Layer 5 of a small transformer language model trained on English Wikipedia (11 layers, counted from 0, width 128).
A neuron's activation on a vector x is GELU(weights . x + bias), where the dot is the dot product.

Input weights of the MLP neurons that the questions are about. A number n stands for (n - 128) times 0.011.
n47 (bias -0.244): 83, 173, 100, 81, 92, 97, 173, 94, 118, 104, 183, 122, 89, 77, 140, 218, 113, 112, 205, 94, 43, 83, 123, 125, 117, 168, 146, 115, 132, 159, 202, 217, 128, 72, 83, 195, 166, 120, 117, 122, 35, 134, 128, 69, 64, 166, 161, 197, 138, 192, 162, 101, 143, 118, 152, 176, 96, 154, 116, 169, 141, 168, 183, 135, 218, 182, 117, 135, 147, 161, 138, 79, 140, 120, 172, 50, 124, 181, 86, 69, 69, 124, 122, 121, 153, 169, 105, 138, 132, 133, 134, 143, 123, 103, 62, 162, 150, 138, 146, 120, 153, 118, 186, 166, 179, 122, 153, 151, 99, 122, 117, 124, 167, 82, 107, 98, 64, 156, 138, 45, 113, 103, 94, 148, 87, 112, 88, 218
n86 (bias -0.213): 155, 93, 129, 88, 223, 153, 130, 132, 165, 91, 117, 115, 104, 96, 133, 129, 151, 97, 128, 151, 160, 92, 142, 114, 135, 127, 140, 185, 58, 151, 187, 126, 72, 126, 175, 211, 112, 140, 85, 138, 130, 84, 69, 138, 175, 186, 131, 141, 150, 83, 151, 97, 151, 105, 120, 193, 120, 159, 67, 136, 80, 127, 126, 138, 67, 119, 104, 148, 114, 145, 97, 243, 90, 126, 104, 157, 177, 93, 80, 83, 65, 65, 103, 162, 211, 143, 53, 109, 152, 92, 181, 111, 173, 140, 81, 121, 124, 151, 144, 114, 121, 80, 144, 156, 161, 145, 79, 177, 108, 125, 122, 137, 108, 154, 82, 113, 153, 137, 130, 52, 145, 176, 156, 100, 154, 113, 175, 165
n89 (bias -0.263): 133, 85, 134, 152, 112, 218, 148, 100, 117, 93, 126, 96, 218, 84, 106, 148, 149, 146, 165, 137, 123, 115, 174, 143, 138, 89, 125, 136, 121, 95, 128, 62, 89, 169, 105, 80, 108, 175, 126, 99, 189, 124, 149, 137, 107, 118, 85, 127, 104, 111, 106, 213, 138, 133, 120, 149, 139, 129, 114, 123, 132, 94, 162, 138, 139, 161, 127, 132, 161, 89, 179, 193, 203, 114, 106, 119, 86, 198, 109, 141, 130, 143, 85, 78, 220, 90, 126, 165, 101, 182, 171, 112, 101, 118, 115, 120, 143, 128, 141, 120, 110, 142, 63, 116, 135, 106, 114, 174, 93, 149, 107, 141, 125, 154, 111, 147, 155, 132, 114, 75, 112, 135, 124, 140, 112, 145, 136, 123
n109 (bias -0.196): 130, 158, 154, 112, 123, 128, 165, 99, 70, 180, 149, 135, 175, 179, 113, 112, 144, 91, 150, 167, 170, 121, 106, 89, 85, 145, 67, 108, 155, 159, 83, 150, 109, 108, 148, 90, 103, 121, 115, 135, 133, 169, 131, 122, 103, 117, 130, 96, 181, 149, 134, 108, 98, 173, 100, 212, 157, 143, 167, 80, 105, 111, 94, 165, 138, 145, 245, 93, 147, 75, 152, 131, 104, 155, 133, 63, 140, 106, 162, 104, 99, 83, 140, 97, 136, 135, 111, 85, 113, 120, 106, 165, 94, 100, 78, 120, 150, 106, 123, 115, 162, 134, 158, 127, 145, 104, 150, 154, 91, 173, 152, 72, 126, 72, 126, 97, 165, 149, 150, 98, 110, 137, 116, 115, 149, 135, 142, 153
n125 (bias -0.299): 184, 194, 104, 100, 121, 174, 124, 63, 162, 128, 112, 121, 90, 152, 151, 125, 122, 170, 134, 127, 146, 98, 125, 140, 175, 148, 148, 113, 85, 83, 147, 134, 135, 92, 197, 101, 142, 160, 107, 150, 92, 135, 109, 131, 72, 55, 120, 186, 173, 80, 155, 102, 164, 143, 165, 106, 125, 125, 142, 157, 196, 133, 93, 121, 137, 88, 98, 94, 100, 85, 93, 90, 145, 176, 84, 35, 88, 167, 124, 143, 117, 80, 109, 205, 183, 179, 132, 119, 86, 130, 124, 127, 124, 176, 88, 123, 142, 127, 147, 152, 183, 159, 210, 112, 126, 125, 111, 156, 84, 174, 161, 114, 137, 129, 103, 135, 136, 111, 145, 137, 130, 30, 139, 115, 93, 127, 164, 136
n159 (bias -0.383): 165, 103, 89, 119, 133, 156, 124, 27, 223, 194, 109, 128, 97, 161, 121, 114, 121, 145, 83, 74, 102, 98, 144, 151, 189, 91, 71, 129, 146, 114, 136, 156, 117, 122, 110, 172, 113, 79, 98, 119, 103, 138, 128, 117, 173, 98, 106, 139, 152, 142, 111, 114, 113, 117, 107, 106, 143, 126, 116, 126, 158, 173, 115, 160, 105, 100, 132, 90, 165, 125, 94, 94, 142, 197, 142, 171, 186, 137, 90, 116, 141, 95, 76, 192, 55, 176, 117, 95, 123, 180, 130, 130, 124, 162, 149, 69, 128, 137, 121, 184, 107, 121, 148, 89, 130, 134, 90, 113, 173, 140, 137, 146, 119, 40, 102, 156, 192, 145, 76, 133, 140, 168, 147, 70, 122, 172, 133, 125
n167 (bias -0.213): 105, 87, 107, 135, 125, 152, 108, 111, 175, 117, 132, 92, 145, 139, 109, 149, 133, 96, 84, 160, 144, 208, 93, 80, 94, 160, 124, 116, 164, 115, 132, 124, 142, 107, 117, 85, 109, 95, 112, 125, 112, 135, 177, 96, 128, 86, 129, 135, 133, 108, 120, 105, 169, 129, 110, 104, 76, 129, 184, 147, 144, 128, 118, 88, 135, 210, 208, 190, 146, 119, 248, 120, 122, 120, 138, 87, 118, 113, 96, 153, 78, 193, 130, 151, 123, 133, 99, 125, 84, 139, 173, 172, 145, 144, 111, 121, 147, 119, 92, 128, 110, 176, 166, 125, 82, 145, 104, 202, 112, 181, 90, 111, 171, 112, 65, 75, 96, 120, 168, 120, 81, 142, 124, 148, 162, 86, 205, 116
n169 (bias -0.272): 164, 120, 126, 131, 145, 136, 167, 112, 126, 140, 168, 131, 165, 147, 116, 115, 134, 63, 177, 89, 155, 84, 217, 111, 142, 173, 125, 174, 194, 128, 127, 127, 165, 141, 131, 111, 130, 160, 122, 100, 90, 137, 103, 96, 93, 145, 91, 133, 170, 134, 181, 163, 176, 121, 152, 95, 111, 144, 147, 146, 135, 131, 76, 155, 112, 145, 67, 125, 119, 192, 117, 107, 88, 172, 132, 153, 91, 191, 70, 130, 177, 76, 136, 91, 168, 141, 97, 139, 115, 145, 145, 152, 148, 86, 134, 121, 56, 177, 173, 174, 144, 132, 188, 122, 127, 78, 123, 121, 144, 113, 107, 95, 59, 109, 169, 137, 119, 172, 100, 64, 146, 119, 95, 94, 100, 174, 96, 72
n225 (bias -0.273): 116, 56, 173, 152, 154, 140, 125, 189, 190, 175, 130, 93, 125, 163, 141, 147, 121, 159, 124, 101, 82, 89, 149, 145, 61, 137, 102, 92, 158, 116, 99, 110, 126, 181, 190, 144, 127, 196, 151, 68, 147, 65, 46, 96, 104, 126, 103, 108, 100, 159, 99, 127, 131, 153, 176, 126, 44, 175, 168, 182, 137, 68, 65, 150, 154, 119, 138, 151, 187, 124, 135, 130, 145, 112, 81, 121, 150, 138, 68, 133, 141, 102, 171, 136, 128, 89, 53, 145, 67, 83, 80, 195, 94, 171, 130, 209, 133, 139, 112, 141, 158, 159, 154, 124, 115, 87, 142, 143, 112, 133, 90, 184, 115, 159, 106, 67, 184, 117, 74, 152, 144, 103, 60, 149, 143, 132, 179, 101
n242 (bias -0.335): 140, 127, 147, 131, 97, 103, 87, 106, 118, 141, 145, 168, 143, 99, 146, 113, 131, 62, 54, 80, 144, 190, 129, 241, 119, 66, 163, 106, 90, 167, 128, 178, 125, 120, 78, 62, 136, 193, 84, 75, 114, 108, 119, 124, 134, 124, 109, 185, 148, 140, 99, 65, 150, 145, 38, 128, 85, 153, 131, 105, 141, 96, 121, 147, 117, 111, 79, 170, 141, 85, 134, 106, 141, 133, 209, 139, 82, 94, 161, 164, 163, 88, 88, 183, 99, 199, 193, 83, 144, 192, 124, 188, 172, 125, 119, 184, 134, 134, 87, 168, 112, 150, 106, 124, 168, 88, 133, 126, 111, 89, 140, 126, 178, 174, 74, 104, 141, 95, 161, 124, 87, 105, 124, 126, 139, 139, 82, 120
n335 (bias -0.238): 107, 104, 138, 90, 86, 101, 122, 132, 139, 132, 115, 143, 195, 125, 167, 138, 179, 88, 72, 55, 208, 134, 124, 129, 139, 113, 145, 94, 110, 186, 133, 205, 118, 73, 119, 136, 164, 154, 146, 68, 112, 193, 117, 135, 142, 85, 156, 195, 84, 138, 156, 142, 134, 139, 126, 169, 128, 142, 187, 83, 126, 133, 133, 118, 121, 107, 94, 169, 101, 125, 74, 157, 91, 139, 112, 112, 171, 119, 55, 54, 143, 140, 149, 173, 148, 114, 104, 180, 154, 127, 143, 109, 128, 150, 19, 99, 152, 142, 127, 121, 143, 111, 170, 102, 208, 93, 164, 91, 106, 143, 60, 80, 123, 150, 70, 179, 95, 172, 193, 88, 175, 151, 132, 128, 127, 117, 125, 126
n416 (bias -0.293): 107, 140, 107, 93, 108, 97, 62, 102, 158, 52, 89, 88, 169, 129, 116, 169, 129, 80, 104, 181, 101, 132, 114, 134, 154, 141, 81, 146, 125, 144, 153, 49, 117, 121, 160, 124, 130, 221, 112, 133, 163, 92, 131, 93, 169, 165, 128, 140, 174, 145, 113, 100, 90, 121, 99, 119, 166, 87, 86, 188, 138, 76, 129, 58, 91, 140, 163, 143, 173, 136, 158, 153, 117, 120, 140, 108, 132, 145, 144, 151, 104, 96, 83, 90, 168, 157, 151, 178, 154, 122, 125, 108, 130, 165, 134, 191, 111, 138, 118, 142, 123, 112, 142, 181, 126, 152, 49, 73, 124, 84, 113, 93, 142, 127, 68, 112, 71, 201, 114, 164, 171, 101, 96, 174, 116, 105, 177, 170
n427 (bias -0.289): 119, 159, 30, 154, 116, 88, 70, 142, 77, 134, 152, 135, 102, 133, 128, 145, 135, 215, 90, 50, 173, 123, 139, 201, 208, 124, 133, 150, 155, 135, 146, 143, 120, 97, 94, 75, 141, 132, 120, 124, 109, 127, 157, 172, 112, 123, 125, 109, 121, 132, 137, 135, 70, 96, 171, 130, 86, 82, 154, 149, 189, 145, 174, 150, 112, 103, 160, 130, 173, 155, 176, 138, 124, 160, 60, 192, 92, 96, 125, 110, 142, 125, 148, 125, 146, 104, 134, 118, 134, 165, 185, 72, 170, 117, 87, 104, 158, 69, 161, 148, 117, 192, 75, 85, 178, 68, 147, 114, 118, 111, 169, 129, 110, 144, 119, 96, 124, 138, 98, 130, 89, 123, 127, 144, 114, 202, 111, 233
n428 (bias -0.188): 142, 91, 146, 179, 112, 108, 118, 113, 159, 130, 166, 122, 105, 115, 148, 85, 176, 77, 112, 149, 156, 156, 117, 68, 119, 111, 94, 109, 97, 78, 187, 146, 21, 133, 151, 132, 148, 181, 171, 133, 147, 155, 113, 85, 125, 102, 142, 140, 81, 123, 149, 122, 177, 122, 165, 113, 87, 121, 191, 149, 119, 144, 103, 100, 169, 144, 147, 117, 151, 118, 115, 115, 199, 122, 94, 101, 114, 156, 160, 176, 157, 135, 160, 81, 95, 187, 119, 190, 156, 159, 53, 161, 146, 62, 114, 80, 192, 139, 173, 164, 132, 105, 151, 94, 97, 172, 109, 138, 136, 159, 170, 86, 158, 80, 94, 142, 101, 110, 26, 95, 154, 118, 125, 191, 126, 100, 177, 210
n460 (bias -0.264): 133, 217, 41, 157, 178, 78, 132, 158, 148, 146, 156, 169, 154, 130, 154, 138, 149, 147, 141, 73, 75, 177, 115, 115, 36, 103, 88, 101, 109, 212, 226, 166, 87, 121, 162, 89, 159, 123, 222, 117, 128, 126, 144, 145, 105, 134, 96, 65, 186, 182, 150, 147, 127, 125, 159, 178, 150, 51, 171, 130, 130, 81, 93, 46, 117, 108, 159, 117, 126, 128, 150, 142, 81, 125, 145, 76, 128, 35, 109, 96, 116, 95, 132, 141, 180, 103, 162, 89, 151, 68, 120, 116, 123, 132, 122, 98, 61, 142, 175, 160, 151, 201, 167, 96, 131, 84, 93, 158, 164, 146, 66, 132, 140, 80, 84, 53, 94, 134, 155, 201, 101, 176, 109, 148, 192, 109, 123, 162
n480 (bias -0.108): 137, 101, 147, 97, 114, 124, 112, 183, 127, 85, 104, 92, 136, 124, 139, 151, 146, 144, 172, 116, 165, 186, 113, 126, 147, 128, 166, 103, 151, 73, 114, 83, 98, 110, 144, 85, 167, 136, 116, 119, 94, 125, 145, 115, 120, 176, 123, 113, 155, 156, 96, 112, 149, 97, 164, 153, 177, 79, 164, 164, 113, 128, 141, 177, 112, 151, 163, 117, 149, 62, 136, 164, 124, 142, 102, 122, 210, 181, 129, 116, 133, 175, 144, 111, 88, 112, 114, 124, 158, 103, 145, 98, 140, 173, 169, 116, 141, 157, 118, 134, 170, 101, 135, 112, 110, 138, 96, 151, 110, 114, 151, 118, 117, 95, 104, 93, 102, 126, 58, 115, 172, 132, 84, 100, 97, 115, 131, 66
n484 (bias -0.242): 93, 218, 138, 125, 126, 61, 63, 89, 106, 90, 147, 115, 157, 197, 142, 134, 189, 201, 139, 119, 204, 138, 174, 139, 189, 59, 185, 69, 132, 68, 152, 168, 134, 154, 181, 118, 75, 173, 148, 112, 116, 202, 134, 156, 67, 165, 104, 96, 114, 113, 153, 160, 109, 164, 109, 165, 147, 162, 189, 168, 142, 145, 92, 184, 160, 121, 27, 107, 142, 97, 82, 133, 119, 37, 156, 99, 146, 181, 42, 145, 123, 184, 111, 114, 75, 139, 72, 141, 71, 144, 118, 136, 110, 136, 126, 118, 99, 119, 99, 117, 127, 123, 119, 122, 84, 170, 139, 132, 146, 115, 153, 94, 141, 187, 73, 155, 101, 87, 54, 67, 102, 101, 139, 138, 153, 144, 135, 136
n506 (bias -0.322): 151, 63, 165, 174, 116, 104, 140, 143, 115, 211, 93, 197, 82, 135, 94, 198, 139, 68, 45, 92, 100, 201, 37, 116, 154, 169, 171, 122, 80, 207, 131, 118, 106, 159, 63, 76, 129, 120, 112, 128, 105, 126, 121, 150, 190, 143, 93, 136, 127, 141, 79, 115, 135, 166, 158, 141, 109, 192, 142, 113, 90, 57, 91, 94, 33, 150, 130, 111, 176, 136, 195, 128, 111, 123, 229, 104, 126, 151, 175, 118, 136, 159, 116, 93, 109, 114, 118, 107, 179, 157, 131, 149, 85, 149, 172, 130, 145, 196, 125, 86, 84, 111, 140, 115, 81, 103, 110, 138, 133, 105, 195, 208, 178, 159, 141, 141, 138, 122, 178, 154, 120, 125, 156, 146, 113, 127, 107, 133

Each question shows a token from some text and the vector x that enters the MLP there. A number n stands for (n - 128) times 0.046.

" The": 145, 160, 174, 117, 128, 135, 134, 153, 131, 143, 153, 132, 138, 128, 148, 130, 114, 149, 123, 129, 76, 130, 123, 76, 122, 143, 109, 134, 124, 145, 122, 116, 153, 123, 116, 134, 125, 129, 125, 146, 143, 120, 146, 156, 159, 153, 162, 152, 87, 95, 130, 161, 141, 109, 116, 95, 152, 128, 154, 121, 148, 122, 147, 128, 124, 127, 122, 104, 105, 130, 114, 129, 135, 157, 153, 128, 120, 119, 129, 126, 127, 132, 107, 122, 104, 97, 152, 111, 95, 97, 133, 95, 169, 114, 146, 160, 78, 120, 145, 129, 137, 124, 122, 119, 109, 131, 153, 90, 108, 132, 116, 92, 140, 134, 115, 137, 129, 98, 108, 107, 136, 145, 120, 120, 161, 96, 147, 126
Which neuron lights up most? n460

"ok": 114, 139, 148, 138, 115, 150, 133, 150, 117, 121, 194, 131, 133, 151, 130, 146, 56, 141, 148, 130, 84, 107, 138, 128, 134, 141, 118, 145, 140, 147, 110, 109, 137, 122, 96, 133, 130, 149, 127, 141, 129, 95, 179, 163, 143, 130, 141, 108, 90, 86, 137, 145, 139, 120, 128, 111, 140, 135, 133, 123, 136, 130, 161, 118, 125, 140, 123, 134, 102, 106, 109, 157, 151, 124, 115, 121, 127, 123, 130, 161, 111, 110, 121, 108, 107, 127, 122, 144, 101, 110, 150, 133, 183, 104, 140, 153, 112, 120, 84, 104, 123, 157, 128, 103, 121, 134, 197, 115, 94, 109, 124, 105, 119, 150, 129, 172, 100, 110, 128, 150, 118, 128, 134, 129, 137, 54, 152, 129
Which neuron lights up most? n89

",": 135, 136, 170, 108, 103, 128, 111, 142, 126, 113, 159, 128, 160, 135, 126, 146, 84, 132, 129, 136, 96, 143, 129, 76, 144, 137, 66, 140, 135, 158, 107, 122, 152, 117, 123, 117, 134, 118, 123, 144, 142, 116, 166, 142, 161, 156, 204, 150, 86, 85, 140, 146, 160, 123, 134, 109, 143, 123, 144, 109, 137, 125, 153, 130, 143, 105, 123, 132, 87, 138, 87, 140, 131, 145, 109, 129, 114, 128, 176, 130, 105, 119, 129, 120, 87, 109, 126, 155, 86, 134, 124, 98, 167, 100, 141, 161, 106, 116, 92, 116, 129, 133, 125, 121, 113, 128, 145, 92, 120, 153, 129, 103, 129, 131, 128, 161, 148, 108, 106, 118, 109, 142, 138, 135, 139, 129, 126, 130
Which neuron lights up most? n428

"oun": 137, 146, 151, 136, 121, 155, 134, 125, 113, 117, 158, 139, 159, 105, 135, 141, 53, 143, 103, 124, 118, 128, 101, 65, 139, 124, 125, 151, 124, 147, 124, 128, 117, 114, 129, 145, 136, 143, 142, 125, 124, 111, 160, 138, 163, 125, 197, 148, 97, 112, 153, 154, 136, 105, 107, 136, 142, 141, 151, 125, 138, 134, 154, 119, 133, 96, 123, 123, 74, 119, 107, 146, 96, 143, 124, 134, 110, 140, 148, 141, 106, 122, 146, 122, 114, 107, 144, 129, 107, 92, 135, 122, 159, 137, 142, 176, 131, 134, 83, 127, 131, 151, 113, 111, 128, 124, 133, 104, 101, 136, 118, 112, 98, 128, 161, 144, 137, 107, 128, 135, 95, 129, 152, 109, 142, 98, 122, 107
Which neuron lights up most? n335

"se": 130, 138, 185, 106, 132, 129, 136, 143, 129, 107, 174, 155, 136, 128, 123, 148, 69, 133, 117, 132, 121, 126, 117, 70, 137, 125, 98, 113, 126, 125, 130, 119, 124, 125, 120, 125, 120, 149, 135, 154, 129, 120, 188, 143, 139, 134, 132, 114, 130, 125, 124, 153, 139, 98, 128, 110, 138, 109, 138, 146, 146, 131, 143, 133, 122, 111, 153, 126, 82, 143, 115, 139, 122, 157, 142, 124, 109, 111, 120, 163, 114, 129, 142, 143, 112, 114, 119, 159, 141, 125, 131, 101, 151, 132, 131, 174, 106, 140, 79, 140, 109, 145, 131, 120, 113, 127, 144, 77, 103, 126, 133, 121, 101, 105, 130, 162, 134, 85, 94, 133, 135, 140, 147, 117, 154, 85, 140, 146
Which neuron fires most, and how strongly? n416, at about 2.8

" m": 118, 138, 159, 135, 126, 154, 135, 169, 140, 129, 155, 106, 132, 121, 134, 124, 73, 127, 133, 139, 102, 132, 107, 103, 131, 128, 74, 132, 150, 113, 127, 86, 140, 120, 107, 124, 142, 111, 144, 149, 152, 100, 152, 123, 162, 145, 176, 125, 119, 105, 146, 178, 157, 96, 125, 96, 137, 137, 134, 147, 122, 147, 167, 130, 108, 118, 122, 126, 116, 117, 106, 142, 124, 172, 130, 101, 108, 122, 159, 156, 113, 118, 122, 117, 95, 120, 120, 142, 117, 118, 118, 95, 143, 125, 156, 177, 122, 123, 81, 104, 128, 132, 155, 126, 106, 127, 171, 97, 99, 133, 111, 110, 118, 127, 157, 180, 136, 116, 113, 108, 123, 148, 139, 127, 168, 70, 128, 109
Which neuron lights up most? n480

" app": 143, 115, 145, 115, 117, 129, 128, 164, 127, 143, 186, 110, 129, 146, 125, 144, 8, 127, 138, 120, 100, 142, 111, 87, 148, 149, 116, 122, 114, 158, 133, 91, 147, 125, 99, 110, 141, 156, 136, 146, 146, 114, 181, 131, 139, 150, 157, 118, 108, 122, 132, 140, 146, 88, 121, 111, 140, 151, 144, 128, 134, 123, 157, 132, 121, 109, 127, 136, 101, 132, 120, 129, 129, 155, 135, 119, 120, 116, 152, 166, 115, 107, 106, 127, 133, 92, 140, 126, 103, 136, 132, 100, 145, 106, 143, 168, 87, 144, 66, 114, 127, 121, 128, 103, 93, 139, 180, 107, 111, 141, 129, 131, 138, 149, 137, 156, 144, 88, 140, 140, 104, 137, 148, 134, 131, 82, 119, 113
The two highest activations, in order: n506, n167

"ay": 128, 104, 182, 113, 102, 167, 119, 151, 120, 119, 162, 163, 138, 124, 140, 141, 86, 145, 135, 136, 74, 149, 145, 116, 132, 127, 116, 156, 122, 166, 118, 124, 116, 120, 111, 145, 134, 150, 137, 138, 123, 112, 166, 166, 135, 140, 174, 155, 98, 108, 126, 130, 125, 102, 115, 98, 142, 133, 162, 130, 120, 127, 139, 130, 114, 120, 129, 124, 99, 136, 115, 147, 102, 152, 113, 123, 111, 151, 147, 144, 116, 118, 126, 111, 82, 98, 105, 148, 87, 128, 135, 104, 175, 111, 115, 153, 113, 127, 86, 97, 119, 164, 131, 133, 118, 120, 147, 109, 89, 139, 121, 138, 113, 138, 142, 134, 127, 99, 140, 134, 118, 129, 128, 137, 145, 101, 138, 122
Which three neurons fire most, strongest first? n167, n89, n225

"v": 135, 143, 151, 99, 112, 143, 138, 137, 134, 131, 146, 141, 129, 158, 123, 124, 64, 123, 134, 135, 116, 140, 122, 125, 164, 146, 94, 138, 129, 134, 133, 107, 173, 107, 119, 123, 121, 150, 105, 145, 124, 129, 173, 154, 135, 141, 158, 132, 115, 105, 139, 139, 141, 107, 125, 130, 142, 152, 140, 88, 147, 135, 166, 141, 116, 91, 110, 95, 104, 114, 109, 148, 125, 168, 141, 113, 140, 129, 128, 155, 123, 126, 110, 130, 103, 106, 111, 146, 93, 108, 138, 102, 151, 140, 128, 214, 99, 131, 89, 132, 123, 141, 123, 110, 79, 142, 135, 103, 108, 134, 143, 113, 118, 125, 140, 159, 121, 87, 127, 170, 106, 109, 115, 141, 138, 119, 123, 111
The two highest activations, in order: n125, n484

"al": 142, 136, 142, 114, 121, 143, 137, 137, 129, 157, 182, 130, 137, 146, 128, 141, 112, 124, 131, 146, 115, 107, 112, 72, 134, 114, 99, 137, 131, 133, 121, 113, 133, 105, 100, 131, 163, 136, 156, 152, 118, 104, 140, 125, 158, 142, 169, 145, 113, 131, 134, 140, 162, 126, 120, 75, 137, 130, 191, 116, 153, 133, 105, 149, 149, 107, 104, 136, 103, 148, 118, 119, 115, 160, 131, 143, 138, 131, 120, 147, 119, 131, 133, 123, 98, 104, 127, 115, 99, 132, 127, 86, 167, 96, 139, 180, 103, 132, 82, 123, 122, 127, 112, 117, 136, 126, 158, 99, 102, 127, 134, 100, 122, 112, 143, 164, 129, 107, 109, 130, 129, 133, 142, 139, 146, 67, 117, 126
Which three neurons fire most, strongest first? n169, n428, n335

"at": 142, 140, 156, 127, 140, 157, 131, 147, 136, 115, 160, 158, 163, 124, 137, 115, 53, 151, 105, 149, 115, 109, 130, 101, 133, 122, 107, 161, 129, 149, 112, 108, 97, 115, 110, 131, 135, 147, 153, 134, 134, 130, 155, 154, 151, 142, 193, 111, 110, 97, 116, 155, 135, 100, 114, 119, 177, 142, 132, 98, 131, 158, 123, 135, 118, 132, 121, 113, 137, 109, 95, 159, 128, 146, 108, 102, 111, 126, 145, 143, 107, 134, 139, 138, 105, 131, 151, 132, 95, 116, 131, 117, 139, 105, 131, 180, 119, 128, 102, 97, 132, 131, 118, 119, 82, 130, 141, 115, 101, 127, 137, 130, 119, 152, 147, 119, 140, 119, 112, 131, 112, 121, 125, 117, 146, 95, 92, 131
The two highest activations, in order: n89, n109

"0": 153, 151, 130, 113, 113, 147, 139, 150, 130, 107, 158, 152, 141, 109, 133, 144, 81, 162, 136, 124, 106, 125, 131, 101, 157, 134, 109, 127, 136, 145, 121, 120, 111, 96, 113, 140, 130, 124, 113, 147, 133, 115, 154, 121, 162, 135, 147, 136, 131, 88, 155, 152, 129, 88, 132, 123, 162, 125, 162, 109, 173, 151, 140, 103, 126, 90, 125, 122, 99, 126, 117, 144, 129, 142, 122, 112, 128, 117, 131, 132, 127, 125, 156, 127, 125, 99, 149, 135, 111, 103, 147, 109, 137, 128, 127, 205, 87, 120, 114, 139, 109, 123, 131, 109, 116, 119, 180, 122, 118, 136, 112, 123, 111, 128, 140, 154, 121, 80, 105, 118, 113, 120, 121, 108, 150, 112, 131, 131
The two highest activations, in order: n125, n427

"per": 125, 145, 151, 98, 133, 136, 142, 151, 111, 123, 168, 167, 130, 140, 143, 137, 89, 146, 141, 127, 104, 113, 139, 109, 141, 129, 91, 144, 155, 117, 133, 104, 147, 109, 116, 139, 116, 136, 131, 132, 122, 113, 160, 149, 151, 147, 158, 144, 140, 85, 143, 169, 147, 102, 122, 73, 133, 134, 131, 130, 144, 109, 156, 137, 131, 109, 119, 128, 111, 106, 119, 135, 116, 146, 132, 120, 111, 118, 121, 127, 132, 109, 108, 148, 101, 105, 128, 136, 77, 104, 127, 84, 177, 142, 133, 174, 106, 150, 129, 111, 124, 120, 119, 113, 105, 133, 172, 109, 127, 129, 142, 101, 106, 149, 154, 199, 123, 99, 113, 130, 112, 128, 137, 142, 112, 89, 110, 138
Which three neurons fire most, strongest first? n169, n125, n484

"ail": 139, 122, 179, 135, 133, 147, 151, 135, 100, 137, 163, 116, 151, 110, 124, 152, 41, 143, 136, 142, 95, 122, 109, 79, 114, 145, 92, 131, 145, 141, 141, 105, 114, 108, 108, 154, 138, 137, 146, 132, 139, 98, 141, 121, 151, 106, 175, 137, 98, 116, 146, 154, 123, 88, 103, 112, 166, 134, 139, 127, 142, 135, 147, 138, 135, 130, 118, 133, 68, 160, 123, 140, 140, 113, 138, 98, 126, 103, 151, 137, 104, 128, 119, 139, 134, 128, 123, 138, 109, 118, 137, 100, 181, 131, 156, 144, 104, 144, 117, 124, 112, 131, 94, 105, 133, 118, 188, 90, 99, 125, 155, 124, 126, 120, 119, 143, 123, 98, 135, 144, 149, 122, 134, 142, 130, 106, 115, 132
Which neuron lights up most? n47

"it": 161, 102, 178, 104, 140, 152, 145, 145, 125, 132, 154, 153, 125, 152, 157, 143, 57, 147, 105, 135, 114, 128, 108, 88, 141, 126, 100, 137, 124, 141, 119, 138, 130, 98, 99, 143, 147, 130, 118, 123, 102, 102, 166, 140, 137, 140, 203, 126, 120, 99, 118, 155, 127, 89, 119, 109, 150, 140, 149, 99, 125, 141, 127, 118, 127, 136, 94, 115, 115, 149, 124, 143, 116, 147, 148, 121, 116, 119, 138, 108, 108, 136, 140, 121, 79, 116, 123, 142, 130, 117, 143, 123, 163, 127, 127, 196, 127, 136, 98, 117, 103, 128, 101, 111, 115, 128, 143, 117, 96, 136, 140, 137, 126, 161, 128, 141, 140, 111, 112, 148, 114, 130, 131, 135, 144, 100, 112, 116
Which neuron fires most, and how strongly? n506, at about 5.3

"\"": 135, 158, 171, 127, 129, 158, 111, 137, 135, 131, 190, 136, 159, 133, 150, 134, 94, 152, 135, 142, 105, 150, 113, 108, 119, 125, 95, 151, 131, 122, 116, 116, 129, 109, 124, 132, 133, 101, 114, 144, 145, 134, 158, 140, 141, 135, 157, 154, 85, 94, 153, 137, 166, 99, 122, 122, 160, 127, 157, 114, 140, 111, 167, 131, 125, 118, 115, 118, 87, 122, 107, 142, 149, 154, 115, 131, 126, 124, 159, 118, 106, 118, 114, 119, 102, 96, 123, 145, 69, 110, 128, 108, 161, 90, 140, 169, 92, 114, 120, 115, 133, 135, 100, 110, 116, 128, 169, 108, 92, 128, 132, 112, 123, 129, 119, 168, 146, 92, 125, 136, 122, 135, 140, 99, 160, 126, 115, 111
Which neuron lights up most? n89

"u": 127, 105, 172, 97, 120, 144, 128, 132, 131, 148, 173, 129, 137, 121, 127, 127, 79, 121, 135, 145, 129, 130, 105, 97, 137, 121, 133, 143, 105, 152, 105, 150, 140, 113, 89, 131, 139, 134, 142, 141, 127, 110, 168, 146, 156, 130, 133, 155, 106, 107, 144, 119, 137, 122, 97, 128, 163, 124, 174, 82, 144, 132, 141, 131, 130, 103, 111, 139, 138, 130, 112, 164, 113, 173, 130, 138, 104, 138, 144, 158, 95, 116, 143, 138, 116, 120, 143, 120, 110, 108, 114, 127, 173, 97, 127, 166, 117, 139, 78, 151, 132, 125, 131, 135, 103, 120, 167, 86, 105, 148, 130, 109, 119, 127, 139, 160, 111, 111, 121, 133, 111, 132, 127, 115, 130, 102, 105, 102
Which neuron lights up most? n242

" D": 142, 156, 142, 119, 132, 122, 141, 143, 127, 136, 152, 149, 136, 132, 134, 135, 36, 151, 118, 123, 119, 110, 131, 91, 137, 138, 121, 152, 123, 140, 110, 100, 153, 129, 123, 139, 131, 116, 143, 158, 128, 113, 139, 162, 166, 129, 175, 124, 72, 122, 150, 151, 172, 112, 111, 96, 140, 123, 155, 99, 161, 139, 166, 147, 101, 107, 113, 101, 95, 138, 126, 150, 137, 154, 127, 130, 112, 116, 137, 152, 100, 103, 95, 137, 97, 108, 126, 154, 104, 106, 122, 90, 151, 113, 138, 151, 84, 102, 103, 82, 109, 146, 121, 128, 121, 133, 174, 98, 98, 138, 150, 123, 153, 124, 156, 149, 108, 107, 123, 137, 126, 132, 131, 135, 151, 106, 123, 135
Which neuron lights up most? n427

"b": 111, 124, 151, 118, 104, 129, 124, 131, 137, 146, 176, 142, 151, 144, 140, 120, 73, 142, 129, 140, 114, 133, 133, 106, 110, 142, 103, 121, 128, 150, 152, 104, 148, 103, 119, 116, 135, 117, 107, 150, 141, 87, 153, 155, 183, 135, 150, 131, 108, 124, 130, 157, 150, 84, 106, 102, 147, 139, 145, 136, 138, 133, 162, 129, 109, 94, 140, 119, 115, 114, 107, 151, 117, 169, 134, 132, 141, 116, 139, 206, 126, 103, 115, 122, 103, 110, 118, 121, 114, 134, 132, 95, 124, 140, 146, 167, 100, 122, 91, 90, 114, 114, 133, 110, 128, 133, 156, 98, 104, 135, 151, 108, 125, 153, 124, 162, 102, 87, 125, 120, 145, 140, 127, 150, 153, 110, 122, 123
Which neuron fires most, and how strongly? n416, at about 2.3